Layer 2 of a small transformer language model trained on English Wikipedia (10 layers, counted from 0, width 128). Numbers have three digits each and are written without spaces.
A neuron's activation on a vector x is GELU(gate . x) times (in . x), where the dot is the dot product.
The model reads these tokens: " Bob" " Gl" "a" "ub" " –" " bass" "\n" "-" " Kenny" " Ar" "on" "off" " –" " drums" "\n" "-" " Julia" " Wat" "ers," " Max" "ine" " Wat" "ers" " and" " O" "ren" " Wat" "ers" " –" " backing" " vocals"

The vector x that enters this layer's MLP at each token. A number n stands for (n - 500) times 0.0099.
0 " Bob": 278493333498474527635324559387532573547483505584517432533520417392556480563532644513274320504457539591498674564377620490391596426486567564575523455685535590537542511509532512475466508382536529610499505451483230322392513369380473583544499578525532686216639455527447349372359512443334165268571510457431542569451536651500388317427656516525401408657454548334492389425516453551507493542391
1 " Gl": 471335396438435600565386496394552577512397508368393382355678713531527605511494630537466430399443474704495519429622704420483614431427642750417564527603537637599493449528541692316411617467450600441441387549563306472462537392584496437417343442532388585416724480578265423613472476496514388462672514416578341613412256565540431390593455413576430455536493517308602419524479551523451640534386
2 "a": 374500476453532478691445440574414438575636391441550524315605504400503467433503729530453443422477669486461487511563488393266542450690561648569460425492670456556568377383562373573454427575485435483574444558469437478603466355335595530546552537518551718183585429770309283580367481680498555420633521487360602720501523673587587442473656526363540561548541451314572620470446474573480383580422
3 "ub": 396493443577493572685468442376548470688560571427490539388648503509497512366502773669427603355584564557468484493484536656248765610722503613528495628624695485376534412504500424532453556334491449415496473574538328490714387298448497651600402580539586678227456316410439476506425535695570357571490474507564582473453418520512567413499444504405499511604542602388679541503651574520572383445411
4 " –": 420509506475316571597499572387517366518570474395493582428594453554684398471494627514313587505545378652582611554477518494349514230572570467602511613601485490556769269557507472603377338366375404394515446518410311402540349370524394534582522520604505677415493497628469445338433405548430504477625581422521619256410532631400408299501553456422703502548578387285571519452461488409477474498354
5 " bass": 422490459547568528680349484455463447549562356654635592435497598553756467704441668644327452297415548713637521489412606501560559476365538635745447453563770389519549472550555459405440500481496435480478521315446424650438361344461557482558443430434598652290583531704340519524452373609558380563512490447492446569510762587524603355482548568484537680398651555304571545467485437488521599560366
6 "\n": 554351557473370547577539465387412430559467453348473746381530599322450406460467655526489472297453413479587524477556546409552431331419550624590491500705471370579553397556635401447499497382503335333528532502571408357528400500381327543581752463503554415201587346425455454579517441487522590609712516448392488337438653463461288381474371525475715413386630472361644624462433436436547547426372
7 "-": 607478556442311368616640512332569422558456454416665556508438502313472450385383639566365550411384365471447483387581461392465499127536613601664441672622360434453606421456499395491440379409424395447528580545537407259495474296457361546499454517505472490376522464585539416585440370435427702458619539386533556502456469629440451310449434453479508639474511473231612440422430486414456621458180
8 " Kenny": 487436386411411530658417435428474552533358461538540467442476474260583466628544596479336354429548585586646644417461536610326654425360630693332465589693560400491566609575553481552555414518421449577457560528442394507480533328432536492583536591438484685336735501645512325470439444589433295369763532539550429729537595457408406390363549512505586372617603526299447570351424458450448346555361
9 " Ar": 477464579408592468543374500477569478575443510308638542512719369397530411567440662766442384460396531491490638435492622492534520400419383640618489604648627400514357293496465438341456501460484504386544509497572337391416402455592459609518448516515456653244542552425345506630439553777553308507630504415458423678378493442486541212454449531538469490480555652252515473510565614526422528529306
10 "on": 419508454440394588685500525564534483520616490540456425355599517284441404495465630709367635468476554514491593395558530441220418472368609628644529411467718357389531434500534454445420458496444502472571575455489381554600396436466561547573471531506487686243641396612390475465446502563538446558621507427359465778535535653488581387430428523465595552627590476136531629558544354603444531362361
11 "off": 486395388458500598742295456595522449467554397460515609431582411421439600403494698636409502467565550657651442425484561430274438594435657544607520515517586518495561375558583456464462447405503467498638536527396387466555420204497659408495451637538590675281483429509386416560468485750452252483698509508408466495543466575599404553524600447440518407596470548260597488414626360496572543514179
12 " –": 439510504478284584617491543449535407555509492405528616413578414548601418487492670566292593489592412655586645535464537425354500234373579467592489622579462434497751280570507487593383339415379423395518474504432364398546343308511423500586548530581510614414520524583544510299411380607430505470630588447484596332415581643410386320505471479448723483529629399262570536475468456391463436494251
13 " drums": 480548374618604517569274500390556418566448288520584492448543571529657416670475638625271481297236475722623538528464519537454602547376495638633540332520582515551687441628508335445408446541471429474410517388417441616348360238452338511555446395513464509397619462655522514543378350525502396517548455454503549507511673573549641517484502414512603698497603535285414629336420473413526576510340
14 "\n": 563356563476345553581540456390327427525424456379498763405508592321424426445459658541482457351477399493588473462534573413500387271389561659538500476681464365566542385551629403441487497413481358342528522580566411373534439546365362534580711469473551426170603341462472499537494421521525538640671521462368474362462658534462304391464344536478717431362623455348627582433460424439558493443342
15 "-": 588512558443302369629624486365585438540451455442684541553430493331453455381383646592371541437374365482450455381569459423438517023525613613657445652601377424424596415467490414506442386413434374450509570551534399304458497300500377546512462522487475464356521460599589419584401365436440716480612547402510537490488478659418437377473429458478499648466488477233565401398443462417447592467228
16 " Julia": 417449454483479528595256447508456477474437370595623500355612524387563432554414675492568388405620545525550500582529551522352586465423514617524431601487365443547568535507620620435390461556586424651405417567488464385497421207325507504586566615403519684213685546620449243517439564696355290374718471396503485466625527576485385420422542474457506374483546499368336532414436585455498467555284
17 " Wat": 437408461472327506522471435494601379656407411520414451451591520527487389615488727597520440496518473505459712654513590634452763302418477661432553550536734540518442518557439406497561586455454482499456522514461289621569372398377771488440482567526603618387598474366432447566495430525492203420682491510564596720486403478511594374435557350486594459541427709244509550375710416492456410566327
18 "ers,": 598537425488463596722503415436580424461471516627537709238619507639553388575500480489301621407345433450623583448509580519368442153302550575420513563538564480453596436640546558656422550574497385416517544465485355381471319348413602457489462547568598464347494457599532534455395534577397492447721581443494504520558509700476421423568476496455761452604422429185490529524449525481388438585401
19 " Max": 353441342463427530601403466496496573578644609590547476362498496280701485634499684576391402477417452397547431485633562509343666457341525595723487418539518464666507445586479521430356468555513325585587419374595293379508674413482631504582536531511525624301571559490474333527473485570479188430613515439543321633491483597512487192492443444490568354621514553303431420426474583429529624270310
20 "ine": 409559490551436425635341534572527444393621402428564417309649548317423564452472762590383650417444583543472499439494515608220573424514476619590465584488525463449523504484581482650430416601458412511484571585466263511568467153481446479485479446441541753219654544597456402485445446563509392501664503400377569541572553485420416466524590512519600501448596557224453638469492605574409588549386
21 " Wat": 434409465478327498514479441487592368648422408508395438459584538525501393618488730571527443490516486498454716657507583642458751334455475655438553546537736551538435522550446399504560593447443482500446524516463289629572375401384785495436480567530604610382593472383413447565489433510505188425678495506571598714481409484507595366434559350476588465538425708232515553376706442493455416568316
22 "ers": 525442442400521558705383534390545418410509305545504528172637564485383428439522668561337502373406386635482423415520439520310712549470552527474555526523691453590652436603505478640365509527419489419581629466483422413425335292429650514547554448506545626314648384783402495560424491609583414389732494474414489444515497575479518441557426430490571555518590585164480558510521517523423503538328
23 " and": 382502572493439541650401551499435397382536431489422575467680518648675344530442651562472589510552450600402604535597633560352610215436558479583567521563493434432499382547564347671411482454652423440479557632544420473523318377397509400350637586456581461223479417537409478501344332558460614461642541387543604488566415664464274450483504353448587410462523483165497547531435554554488474458367
24 " O": 434397594459454555547494426557515385434414417466631499490657498315542360480422797341597391475463441648373632565384624443353601457618419683434536696640546427639366417491454493541416542529358401542573530589519451541488587541503475522500551514406432596084596391529410516488484508690623455596620448452500593535423579521452577271589384430464580455614402622233425569447510550477491633496413
25 "ren": 391389408451589595739388515459700401367516547502514437299724390348505479370566707709473664426314450594536411475535583526277422490514533599667573504477657439628453541476561633410457421427465528468554538500480440495579414434402505549479425551479586607291685454608421518610435558497435260566674549381331535551508512632502436566605554454554453459708681569279560519472420544518530411336324
26 " Wat": 433399468484333503510483445501575358629440403514390445461587543518511391617489729576509449483519484499441714664515582647487759359469469646427555524542738561532439529547444394515563593440438488505446519516466278639571362415378774495440482568533601613377586476378403442545489438514514172430671497510574602726493401510517600356437569342471574457543417693237527547370704446498455422572334
27 "ers": 520433445407532559704414539429503394373541310548473519168625580477388422448533648563309520358394387635452421417528445526370700618498545503483570514546696459580658444586499481661373503528396513419582625460486406418422300304431620521540537442506538614303633387749401500528411498606616392407724500479416501458537485602475526436576426413487534553526568577163491550506509523535416507529334
28 " –": 406515513485295574602471549477511373503524481422527620408538453554637425487507669572284585521546390657576616541456537473371503208453566433555510605582462449479747259563504521666401357405390406407492456490426331452539334359555422507599581521578501598366508518624535489298391404563455459490621589449462592282423597662413392290531480425427700496549590371278552485456471492397470418514256
29 " backing": 498578247516528588554301624428501554516456433612482530466547568568611429521534628561396451249558418638429418513446584712464550415623591587773372631611436536554561459561540581537412390508529386418552575390398312449580323158433533523490470651548503623204454536632438582366475401592549231454608465533427400387489511581566524379487521577512519508532546396342373424459510494462518488563328
30 " vocals": 450476355588676528498340479339501510600491278516573556354581646563669356644526666650352501335287571674621511553436502611502574560513533542681541280465647459609687495600578344429457443519652439471503554435497427649469400239458435587580553405488470551293664477689445493551460299557485351542593541423457514535588662574539572400538491433527590607478576542326495618370470542391477412481244

Each question shows the input weights of one neuron of the MLP. A number n stands for (n - 500) times 0.00068.

n33 gate: 595590579623593588715632391491542437537458628540571562447376409625491545551594341403414592600425562422562476483454346222449407681377507509475439511495505490522663513562595562645495413653600649442614476426423570481559296457599489495489503415427593409497418487671457329325521569477423488638555397466357457434558453636402537339599513405508422457503514379463444560454495465561497571548372
n33 in: 420396564542506467384241567574538509500568463442426407480448690543811608482494503497547365425358247263429314545566277448506564323703538583676602382488542357580424448581372546411505411473511568525506612385552364497437541520324762519657363361399392573518558497577607596485379497395620453544398522652431521315488472513475385509506500578503570524503469467322519327537542549617721592562589
On which token does it fire most? 27 "ers"

n109 gate: 528519432621454586619479420401523591653698510671642514662455385555392541611597474491575485609414707465680691336521434616577422421475538598364503581528588624600456586642481529453465497456473467590345449592388600461503375455372563474490384333462521391644497491662823272411553563408313458664559523600656366528595355324571525386696711690618433526548463471284647552304485555490491484674591
n109 in: 418373705503283384478563380524441536474439472392345527541438483612415529564558384595545536375613387392510356503505480448370656421377583474372436384510304344484500570507414451357452485415568445450595546613485469348528382708380506544527375483474551486562668521451579566391555535479409624537599541616446581545574330488503626441373590536416576487489525524542587539514515424553674410697423
On which token does it fire most? 17 " Wat"

n46 gate: 450574497503597422452434503689600447444409420311553405552483486452598547469366500489593479564503459424427475477386348356517417585653548531404513476726572500650521567554449565541575575306455386681428565452417445579537522597699260500489538357750468531578640519571376568508514669419431537603322349467444651492529500497438579541471522471383503371531419219509480371503354452411569563516455
n46 in: 345489519524597538418509475473341557647374450574696701614426564542273573511335408428481547356446659686495351503451762533385419462369502545554470575500554463511623490553610641534502521457395431495384484386439579632428428510598528410575626603508613470429487615550437460457476516529403488571500546425617598352478469441483420411490484479572522385381559601397163480356487612551446455543506
On which token does it fire most? 24 " O"

n29 gate: 540477418512660485503407521349454445534397559693544363567562354450467483514497561517407544497627400401469578551442616635345393636584621662353492521525660551488625684753534594536594464563505506511679416514474394520481591549238394452406476584685525620613489694473468676563664428550578382427524378383536483549417548362579486506381606339605529485488428509497388613604578392517704497402338
n29 in: 509509515577363509518516530394628680468512360479582438510614540591382468482529369450404273639521404338404515708480684479383506413503530438460538384593538610391563440599374575338540477612514530598582488608390466620469634343491621495476380645623584533524534395418575699606413482529456562522592457503175408497543623471622671515340377349641440611625599476431450482716450566524551269536446
Its three highest activations, in order, are on tokens 17 " Wat", 21 " Wat", 26 " Wat"

n42 gate: 464379595430399443634497587413560502375315575582535647454534430561556575427538459644523522541539527440627580466522525627644448604415441403706467448510382406529621480735510593479477286593559524402443602575474604526498543490439339443423538438549446447576437500516561650396523516540604546533422409534350537371414554382577329428425425638436531665375516534415571551295588516471584528463426
n42 in: 450481613421659659519595553595527506436538568571599633420584326542590585494301482581531606484541354532708472542575396465545530426514402594768547517543400654465523589352426255561537278680611668539548698312365513590376391539494287550416411506512554487586534434374645693633509453445503598604484523567460414349435645301510447456364353366500490538548573695349427549441571439373742731506344
On which token does it fire most? 6 "\n"

n57 gate: 497500666400494558592458581628570617477437534469500300413512363546486608527636614411491673701582662369500416359445431555369538422378676689211483641444464547491599561478401589438410321719454408520578552483544361298569473523423323353441660719464597710461526643565427619506447641503554423535572533633430427554522453464513470389309634549393470354591465488570456488382511506449497321577441
n57 in: 434530531506320464415451545628541560384548491485422373193335503503490566427583592500553546516661608332462669373316487537460503358419527633371547695409362476706478716458292469531606491569571500460535390535555462482575547577329256500614531417437514540381445664639381513605441542436632296608540579558497491614481406536446538482576626660561409457606560628586646422497613491605408274628269
On which token does it fire most? 8 " Kenny"

n9 gate: 514420355614591503461572435447538540482627414427405380300525327346468528419380433511527489451411699545527620513595491449618456592713503491393423509459550530503756527448414602570638415500474477566457514375465418444356489550647491572605500517580606295522419665440494277522440658530481491450529633536481632519572419726576571445456528377540447649430523332677418351557325531645391560482439
n9 in: 457586452497382607544403459583385607470503663402645497576715610659606599453442606460586375510469317494476316611500680465582368577672421569636778311494333643449628563517415440319418557658432551465708494431607379598518356432415425454341393445478533541572584275554497393544494500609733593467468562652389629688423519476513466701483639497521418359434503535526402295442506500447625589512660
Its three highest activations, in order, are on tokens 2 "a", 8 " Kenny", 12 " –"

n117 gate: 331379459295483394523534363525374578461545661448576497641540565651523545463425508261556505432372596489372480481473426506402482563557423481284492563594697586376578530399478462464595614336599372417622583454585479719438536583542697374323482437461627483574657626465569506571475514508610547491488628728590366390488603577557589494460410508641380388577500569428458494529590552412505615476640
n117 in: 513365514242500558586339244636804474605685570452590436534407595521789493469593559550493480295449529716643419405451374652490579408519472560585406641583625536462608750582638611508543357470567326612578507425636429731364740545404618497344465512534658545517493456493314326419537625546595722532405340625644582325493560644500493517424651536481459500333479606446468364566462359568662715529663
On which token does it fire most? 24 " O"

n56 gate: 643362426455528655518429559426322489712500457634471567413662463478449563760778544342533480613427513445420569514595559610518635482473434503563392615521637430451318698579605439390407659356372460602578500645380611445437571560574386447525441468545514384649442536466589397765636530471590597271509595397529491413581484618465432656401551552494576457446651488490544463472511220557667571566514
n56 in: 488429653544622513702456256646444562617441574557408441410579497650649606478638491583347413497353543481528269506408343570491576327465531294454460556485481588564381394634561516340469464373447481432703629653491375576575304565552395437554519461500506370377467639497525413435451472606693503553587554316527670612613552680404341596523488563419528642400340623626582426539708235628506651420428
On which token does it fire most, and how strongly? 6 "\n", at about 0.16

n0 gate: 565426503460453413509410569564470555723511541805667599551445337582601480552548521602494462416483443454581414449434344497294460554568474642416479570301517464529421364465561254418588596594457227424385416459464678576412452478449527275424643594514473607604503701395532454523570448483526608379595412590619624426633557547461300474554509508519532416402461532479428394364427436451396554543671
n0 in: 565488512593485340676680467497412383500521509497309483483691621433296467266585497444612446628404487551348566421594608512476471539312497349478409510573435337457608491397384366517394506565559546613483464526552415536540506384450531461375662375403452506434529592583199471446500419526273348554306505677442455530429568484547453438338547529220576425476672340551575602641475560419594329458445
On which token does it fire most? 16 " Julia"

n69 gate: 522536374416390322369509563481518428698467497341401534466429433664382500520541373528406570433500583420527390484580362469352351520317572685588484416300442380554426527655478394471487503425473566500505534497528609400315459569580479427463509597492425673630549703483463734520478290644450621518749508453505551578564503442441483573461455535583438457624688523562382436630645381410551458450330
n69 in: 478404671313587511583613292506670492567449427359441572284572459575355432287572411343578617565622306514553659378500608523577609630503562403541518368436357575532575467487500543632395446542669564553495500386479565549446514508536479453546518503598497503480456570474454421466511480662534673359550405474456506500436603343320358289413643432505509509440577506458384664378710294565508548444468
On which token does it fire most? 12 " –"

n1 gate: 415454421519427680459414365486643585461372532594359439354653503525451601497406506573452633654370309332470343575336392513382520750607545388513540634645363587428428473549413465370720335512646620634632382494553474672518470658452678582371561585543389341453569418396547490319536435440712524503700500460304447433462516560428328515347534512323587351500487304471578522525500503586473533480444
n1 in: 532616513477543454441542491340476478538519443685519601378411574533500461516637428558580463666627527530691516503701677411480369469368334414449506317643535300493528525521421470544306584429377513387345595640627633474677455651554626560330541457519417743539585612503592733653395494415334388301597547539613683613517524447531548678549403672578365579513892526517527534259509576305612513509366
On which token does it fire most? 25 "ren"

n120 gate: 360652524538415539566437574296640483494509342578500670660368518645597238397561440459167421494541540482454359558593413404577513562527567325565655353448544615737478340527491275557569540591606428403534488596388488491672462466367664500413570450456480622651580506488512484509708565380635467562409481481435562480284506398609540441616561412523423580527525643406386555427492506506525590458571
n120 in: 333494450596625608603662535600531445463477470441602522513641443349566627587366521618469528563550445485594462364552506403509472312386571554461433423486491497317414399486508497437413417408516687478669509620397491444569546459483473406518404673531453620556427434417371441315438639612436645319569613495402699512398584484454309480562739609389682526462488728583682467384304374529458540385457
On which token does it fire most? 4 " –"

n107 gate: 494390524333551479358553565523445569354624539689531600629553545524576686520652613327423601418538509435614401530542373491621351400625484616494446537412497346369324652476460455314495506425426515525545500231352335405430523417314549336476452531537439577503565385393536640477506343497509455583687656478531497561653479509494408570601399438533335306491402556358540395506497600503319486453707
n107 in: 500551545461561583578672517443476507615378450383586263608476556489681346505548564531561461572609316487545611596434360508602432533520446398444573497475594417747603485514463555488479520551488687311544552441516441542596485568598641486476497477508522529407440363482456390395576495375443472294434563445520578492375607486416460692538462567409464716472495536544484667497575344536436442485356
On which token does it fire most? 26 " Wat"

n112 gate: 443464452555644475349444618380593563579535489416353555719522526602394420439616614462376603339375454701435696552445530520584392626556608451509579561508536521522517511389396461484430606703505480508590444392550379634508438534522581406542560498446513508464455606447377423475524610639508622506534555414481708577534709351474565593616464359542447617389370439526240426497415508514571715396535
n112 in: 582556511644410390500437438482556492639505632492576524471527588516315561455545628368628490417476472600487495712505541649478509616524464397739505460550548461242585384475554459600464643665467560455620497505575567668510319503505567256544450566442424381446513619533413520497573415603537518635456510507533589616577622486616537550585542438373446454436584398494430626410407468527487724505372
Its two highest activations, in order, are on tokens 13 " drums", 30 " vocals"

n16 gate: 465439369591476618464431585526611536388497599509400552364530670410400506477512543723480469320450549509526529618299637622494656662698551345647543516557456628464584523500619479570519362561627494500539462396681374601438474517724488619395415534483634556406426462557458334591618629455652403404476614465551394555355448605531428395659694551469225533382344426630432473419503417459419578519678
n16 in: 565494364518251539572586492394316463551503549362520756418356377539601636450363746395616616546568441515686521428486468494557409490560481718413456535358582416491491400483534467362570577406458355483554386341532435293463465590520419593512380534480621512407382488609572595639436364615603418466506495689591643594543454352394485418649356511508497339577503524409475436695514581686656395461385
On which token does it fire most? 3 "ub"

n88 gate: 485626583609565658763338480625544600358557671472405640653518431559394485409547447610524480469552525674417587508494665430604404425415525487503550583403491238469439436511553488428514621476591481292517372561588481420546438572515446531407497685277302454445529664583518432340370392652419520621369432586407521596472271585430479539621518407627320396667671521535449388416514497500506500571794
n88 in: 706595542471608458409720560329460336387386586432524411405380696438656513391352650443572561563487483409500478608357402373542704617371421468637412585538557565526361429536751490442399558443512441379479506479398295516396440621647517524399523435569646477365491443448643490490563621438660507534536564459595523557282596236554497745563468414451361581487621516439262780556356503621353465542200
On which token does it fire most? 9 " Ar"

n127 gate: 559397582640485341473417616507419418497332381627506467510479562594486399530471522518722568398587553311538551377528464506551547507467781490376648623535400546391503365403581558344435537660455506733580455660441522642648553508558594522585383442726421497581566600312403643524480699650485513572359508533354647550607565423575588497447432600545512449584544623295506445695631575441611453492483
n127 in: 577561453516340400497332555596494554638519328435495446399555402489567503500564577604386510357446766590352438583459582634492483519515490444461460603487463471429397422477487497537300526543576547485539514487532407434655582513358661686511511457343334511470396441453587457476587419578546506469333507416440373511542534453577550570382537599575576731692771571414619533500598571505598492408592
On which token does it fire most? 3 "ub"

n104 gate: 604386643510309681470528467401528500392519564467329478626556554567329559487449587626484475374359541335308422380428496606622531381662420439411660427522597612533407487503370590474417519552349440549612427544616641493581773522689514440273473613484646417306326484416434531373436490408572431576520559738258553753338449372483494520491775566416655526451394342611572564681604665435337477531567
n104 in: 472489686278360500471638418503461322403449532465465453440538568593458594446469503576567462426429530399369426436405537621526603306593479625455571467464554700601485398495478546335387710534516442527543526489616491451620752441525608424325533578461681382443376480372454558511503389472594327515474508639352529562342512377386458517495664676486719514380464529395616591594591641435443371583484
On which token does it fire most, and how strongly? 26 " Wat", at about 0.9

n118 gate: 650535571439419427482416508299469511422563599379467494548459316375365517413374639560728425503474515435435535326458421388709392319422463404433401586409318381423494486573331550474369297645511494440492568450471497503475549616583408516458346288595536459538511647452406463541546285475546397472578345511651699497482536459478665399600561458564535755494406400629512443434413550596572460492417
n118 in: 578548568433460390420337568439580520645353254227592336463568359615390563567551419539530503446719646500343436574526493285714519308228580623569327416524488429293599482497600519562478512491617621537552512512569344310645500463518484483546390554485609552555521512355558659470595497389627547356509582433354567602672598536490559626435446570468662503618573558458386372603642515358517374463587
On which token does it fire most? 15 "-"

n54 gate: 443494399584654597366361382500465388513527265497265430517485590435637464334459397458559552707539383552471557517615533402436564436256516652509542407438434532537650477573418451647478569404608614455388570757456639463483515626527373553565550473821411375545558464297451545452521554480488457557627560531471552628534591588532488653688497462494308810678607536423509519522568445317440506514510
n54 in: 453556412375650653551555669753588633341600656579443391661445262552388429491564379712433728314437538548415431620517646521497446290510511464615613611477399491424579549389468436503576294512525524435588470549538300551392544503576516475512546344385531551380437527558421401360348435517568639377657538296451653420583314380440635447475506523440491437455388548468584503540525560604543635483657
On which token does it fire most? 23 " and"

n77 gate: 536611480683425528599572531487541452497561333719359662773409483402430503506657554589428342526444538716555497484548549489435482569569408478529448566448483404489423489359701446653530479536436612503409608457515432637613696436549473435511541443378607432619394627615509470408486567353394497379578396446594571417702369470402511520492303362315500469416462622432500503388513506324398542505571
n77 in: 450563367548484428599688601364338598520492205457402518565419393462612532516643505610487449663500545607632458460530642414473616528431343590550375489495600580570528731473546362521416457497505527510495653513591461384444414354534617444657602469571679387586469534470608440458635450467370397497484517453584543563546459514478503423473550605421398487452561497376455410478443484328396361510640
Its two highest activations, in order, are on tokens 8 " Kenny", 13 " drums"

n45 gate: 627508519427425612473731475576274575315645581401492575452401458494494511320447515586423427565377369426460579393428568652511659650582463485537487437564478484500529390452450589549716607378526614567373536401562480654526511485473474442450621466497590629295426460497445439454343641484554359463436520550503421543438548553351361430569338400469511492410625426655301466595449363413622511533506
n45 in: 338546458415572424473676391422386525338457362677600678377435421557450448497276546497609447433655488338406474478442522527341550404454574513342479444317393676435611503467503449533437520480517768393483518676524509562559428652569626484515494536431583633418678468497426469541534558760474393583617576551360494332584442430398635459535422492467574468605747400472411593335475521570603609627420
Its two highest activations, in order, are on tokens 14 "\n", 27 "ers"

n2 gate: 552596434630422500551497505441444531541509818381416510240691332386543538703428476613662458408544308473460391381503516631435538524364361419675370531486622669461659491593634401420564458418544527539646735429599574700579436542578602489419537497300439482604523349503536428400471653480491448348539596514656485614579515372366512465607526554640449512515543467497454506455583381682528573483423
n2 in: 322520417503455357529369605461527560383557592562365619442576659544408471318497511397665475368596427418525584408519472606398411636503447420569314565432592616420402419500559432487490533563342506380586617544442491641528588569364579564476518546377324585456590649580518330434593468489445417537515495425773593483542479403307517258559403405483459369404618643377473408539606471610774526459570
On which token does it fire most, and how strongly? 19 " Max", at about 1.1

n27 gate: 594439473595543526599665494420390463427506336427460507586398527420448675428388479651366572337320599526331474485357507444490483489376624346463293417570329573527538563567535387456491628432568487666665569534535575325444449571742815308377361500445658497526462378477408441409573451683325687448581526368372510416523382754335554426503552487531474392324609467772401762557668441451394384435407
n27 in: 523579445386590589526494460627572465488511579388568368560376485404616676392464537452441505423494491707417545433430655465422412597532541597565427509614607661425566332428404682658461696534664622666560537563451345362467617446506482385549417429643586580491607511474647506574425375522307626434500464626410423421304547426425581395558720456568399546586473339452607594439620402361408553551559
On which token does it fire most, and how strongly? 11 "off", at about 1

n8 gate: 454442666459551354435347595675730530618584428594630645432453606539483587617511524350471425615526583353543648345603497512465658503539484314494454352380318494482623599484565423480516586578549464527344638385458393473575380569517368513649527322474353423339449609521553416741810459367561584638518616602500641543491539629506480468459477379483562550529497412555518542389451450529572652506557
n8 in: 643546628566553547522617497384353453503619396381617328612417548461624456418433487551570516406582664514540713623560497589605448494494597653503437538492589572511740513564331608506424490533513450415477351458327474511411393518487549563280506541573329555533521643553301628337369484593516313514469463535508390595410491583468390321650514542544508406648457472474448463542577376552469470608572
On which token does it fire most, and how strongly? 30 " vocals", at about 0.25

n22 gate: 475489463506483302469485658503477416367536600401455491515523681369326625478290436341426452517489567402329381609595555469562332572475356329604446485649709551438465430314664514528455511638474676403516590481598512596617434503557605454523630616456360539508524596560661601608587489527553432500532638449551609588397630578547454586484439444420663562561515511441491491352549531489359505560328
n22 in: 587545404646568448537190260507471474607584506543546346396448553422438431521604469656809419503467420491550545474685682583307558525411365440411433593310380450410622597415623534559533593398491416563393430462555363512630461540450554760460664478596523696372553386444512458421444536415437406318391514439640485470425635411375441473492479418433436650524370491580564385388497420697390638483535
On which token does it fire most, and how strongly? 20 "ine", at about 0.75

n55 gate: 471549503384333465371575443636442456531595551562461362439585614343437514485597628526295428527500454600347567666671506527547401568621516580497308469750578486577460601432483586523518450598486461577542629403553467697419460511406476444387729505431384506602548540734474503642619596475561635286572406524629494411479654500647491627389445388464638310517470646675390503396609468442561448390513
n55 in: 447459460404524575566526367557327545576559433533540483546488426427551381587579602544576460509395519630445539427670588663602544518393378634463409370427367451652475587419471470537530506574492695382651557394408403491483562500520462456591413458512460551329517615820557576667503673907676348459491586429509497654604460532516348497572524517583458563455556407573706571678489650327557368576469
On which token does it fire most, and how strongly? 8 " Kenny", at about 1

n90 gate: 440357573365521656436695591320524568472429355468473430497556491544556632661520556523523483455543536462475555613500632474555521466335471522626534469551637522462330450650522538471523533594405500519484485660490388415563667385477340503306410620537497672413503437427450752480641514522511589318539648516464459483453533484670246517608460403593421546309615619530645539645543616385445256671398
n90 in: 359364576503635623500494511529254551430475409766427244374567485550383437466466555624284601577340485673539683631508696477563506782449555538408600442480557478451621318412517509503575552429438614462478298423430461474410570492520623645372500515503614561511530497433439564437469597511548544395403554579492460466506542398587438415551404313655630486426578529388590618544529526446383463535284
On which token does it fire most? 1 " Gl"

n48 gate: 630422407524600776426500401432551535623621597586564554450447399301583624463566461638476360487589311374604610520639636370358591700609492600389405516557539432509555538460352537697528491542572687534462497322525564488416545425539468503466446651470355414540494473478515611631744442367461594532613527275576665666491475616516428618673434427695506558433290380468379635400446402473579515371343
n48 in: 389509617682547622641458323598516690603464363338497651450512613618497476663565500506488607620415529537396712605647513414622532511510530583282519506473437421608513480556562654297560370320643315437754524436453446448520509580399443377608651479321503524661401336463331458358485479453512530484400486567424503572488497566500533626540557637462570274567573433622342431733452518566387619463555
On which token does it fire most? 20 "ine"

n83 gate: 456508417426411357569580429447433472511565552436528392570583437538524521571471444490635568442503375540727548438528425462724438606577565587470651452353652503538587375448503478611550553489313673605361559361495464484591407528464331437422379488464354415561513505576513475613531366413484427478230483376388436508369582480422365398485605360346548540463486487648406446611448524418497503587473
n83 in: 576434419596633563419643549593241465737388480547323489632463483204259483450611528421305481414457619570321470668408616537564475309369494639420424468565536503605609551614558520436650459559246547506402463532650580345487471399562706570486335588428415416453603477497463610437370401510450379504664500524506426539572379810584712582711362503332490473450479661489503415391497540424424215600215
On which token does it fire most? 13 " drums"

n41 gate: 505400411662557439489295466494556555483718576495482312652495604362383458542263490361482649398574414513707569433495512500505565550402488506467529624428531459589497503485426629593378561495460313470624447548502508546551482555368456488300624368586508578532480479462495475489622431490368474374680526449584596665440470434329435611542421462508553543622456615601417511427507401447621544500309
n41 in: 619622366547666439575353633524413508553543630394555552618617545458391626621387480183546702400442356386562544320482602358475250539337570584551528491551394521550471670551516478512502505478552629557516638553515563458503368521409514487534602502451589611420611505598658579473511415596667412381429473652603619511599528473407538481439454595374533494560446381416520523393569525560579500464431
On which token does it fire most? 8 " Kenny"

n36 gate: 386527517495430549528482546573733394715573573683482582455589517422571402511543613535588492540547509475628331451581560539243523471549435437517465483545538500597644627452519528329540503416387628454414428453485471650437594547377506578380625442508440785522566746564434474505382522497497288439461596563382451535565449254451454576564549579550459456544531539491411565573523588538440778541566
n36 in: 516476254457481585549474462627460353512658444374611500599431508342460457481428605548495422458563557440397359533722642643407558439601446455421405319532586542464500613518479348451392523373298525416482560469441537676565433323500457450361534529404562538388594554470473448497402614631565350431573542405427492538534469479620566592541481518363223577535440361397412528372454478627505570574488
Its two highest activations, in order, are on tokens 20 "ine", 25 "ren"

n38 gate: 418654549560575344449599470461443407588673542471500514553542503643745475529653556368478536698494460455503506631400548487500547496493327675487389544543390488597513380467269503338486427415494529581606695412552557490433534500301720403448335579447494384647733328202519544690469411365405458400582423450402404708480728414466522497547472457648343407401513519406387641679583596525621732647496
n38 in: 445478630447551388563610431420546453579525357516385500339387526614451583398680477503439684584357523519597457500524324531353602456458418660597594539618472431389497599405359371556550619571561478602231566527562627314524482432600591351497574602616332528659725518484682454556646565416277620438542402557258619546625748500605533445529371482618475650767542516398458414545456606413503417415550
On which token does it fire most? 29 " backing"

n119 gate: 302299512584548497435572627273427533525491422541679641660453551747573488477494588451360475473544576576432578565409649527635435701464540570452409438341394463500377368438401470325613589540615420626492614492505357594642446310557530516559307696483456494421551534500680509541557575556480426586491448289528447483572485645712500633581465461309342538398527477509546377521495523422445626437424
n119 in: 549651411331334478550540364629572592487497606506375424438728374328493559381387457330463542399741395525457431401637378617475550361332497507526572470445380533516460545544760452698635482695529561368705340413590690377527567438540428408510626395555509572563413411420269553456619369645640462401420590557524484630551461470398448568459549545619607585513542654632490654561576321435551322373372
On which token does it fire most, and how strongly? 11 "off", at about 0.44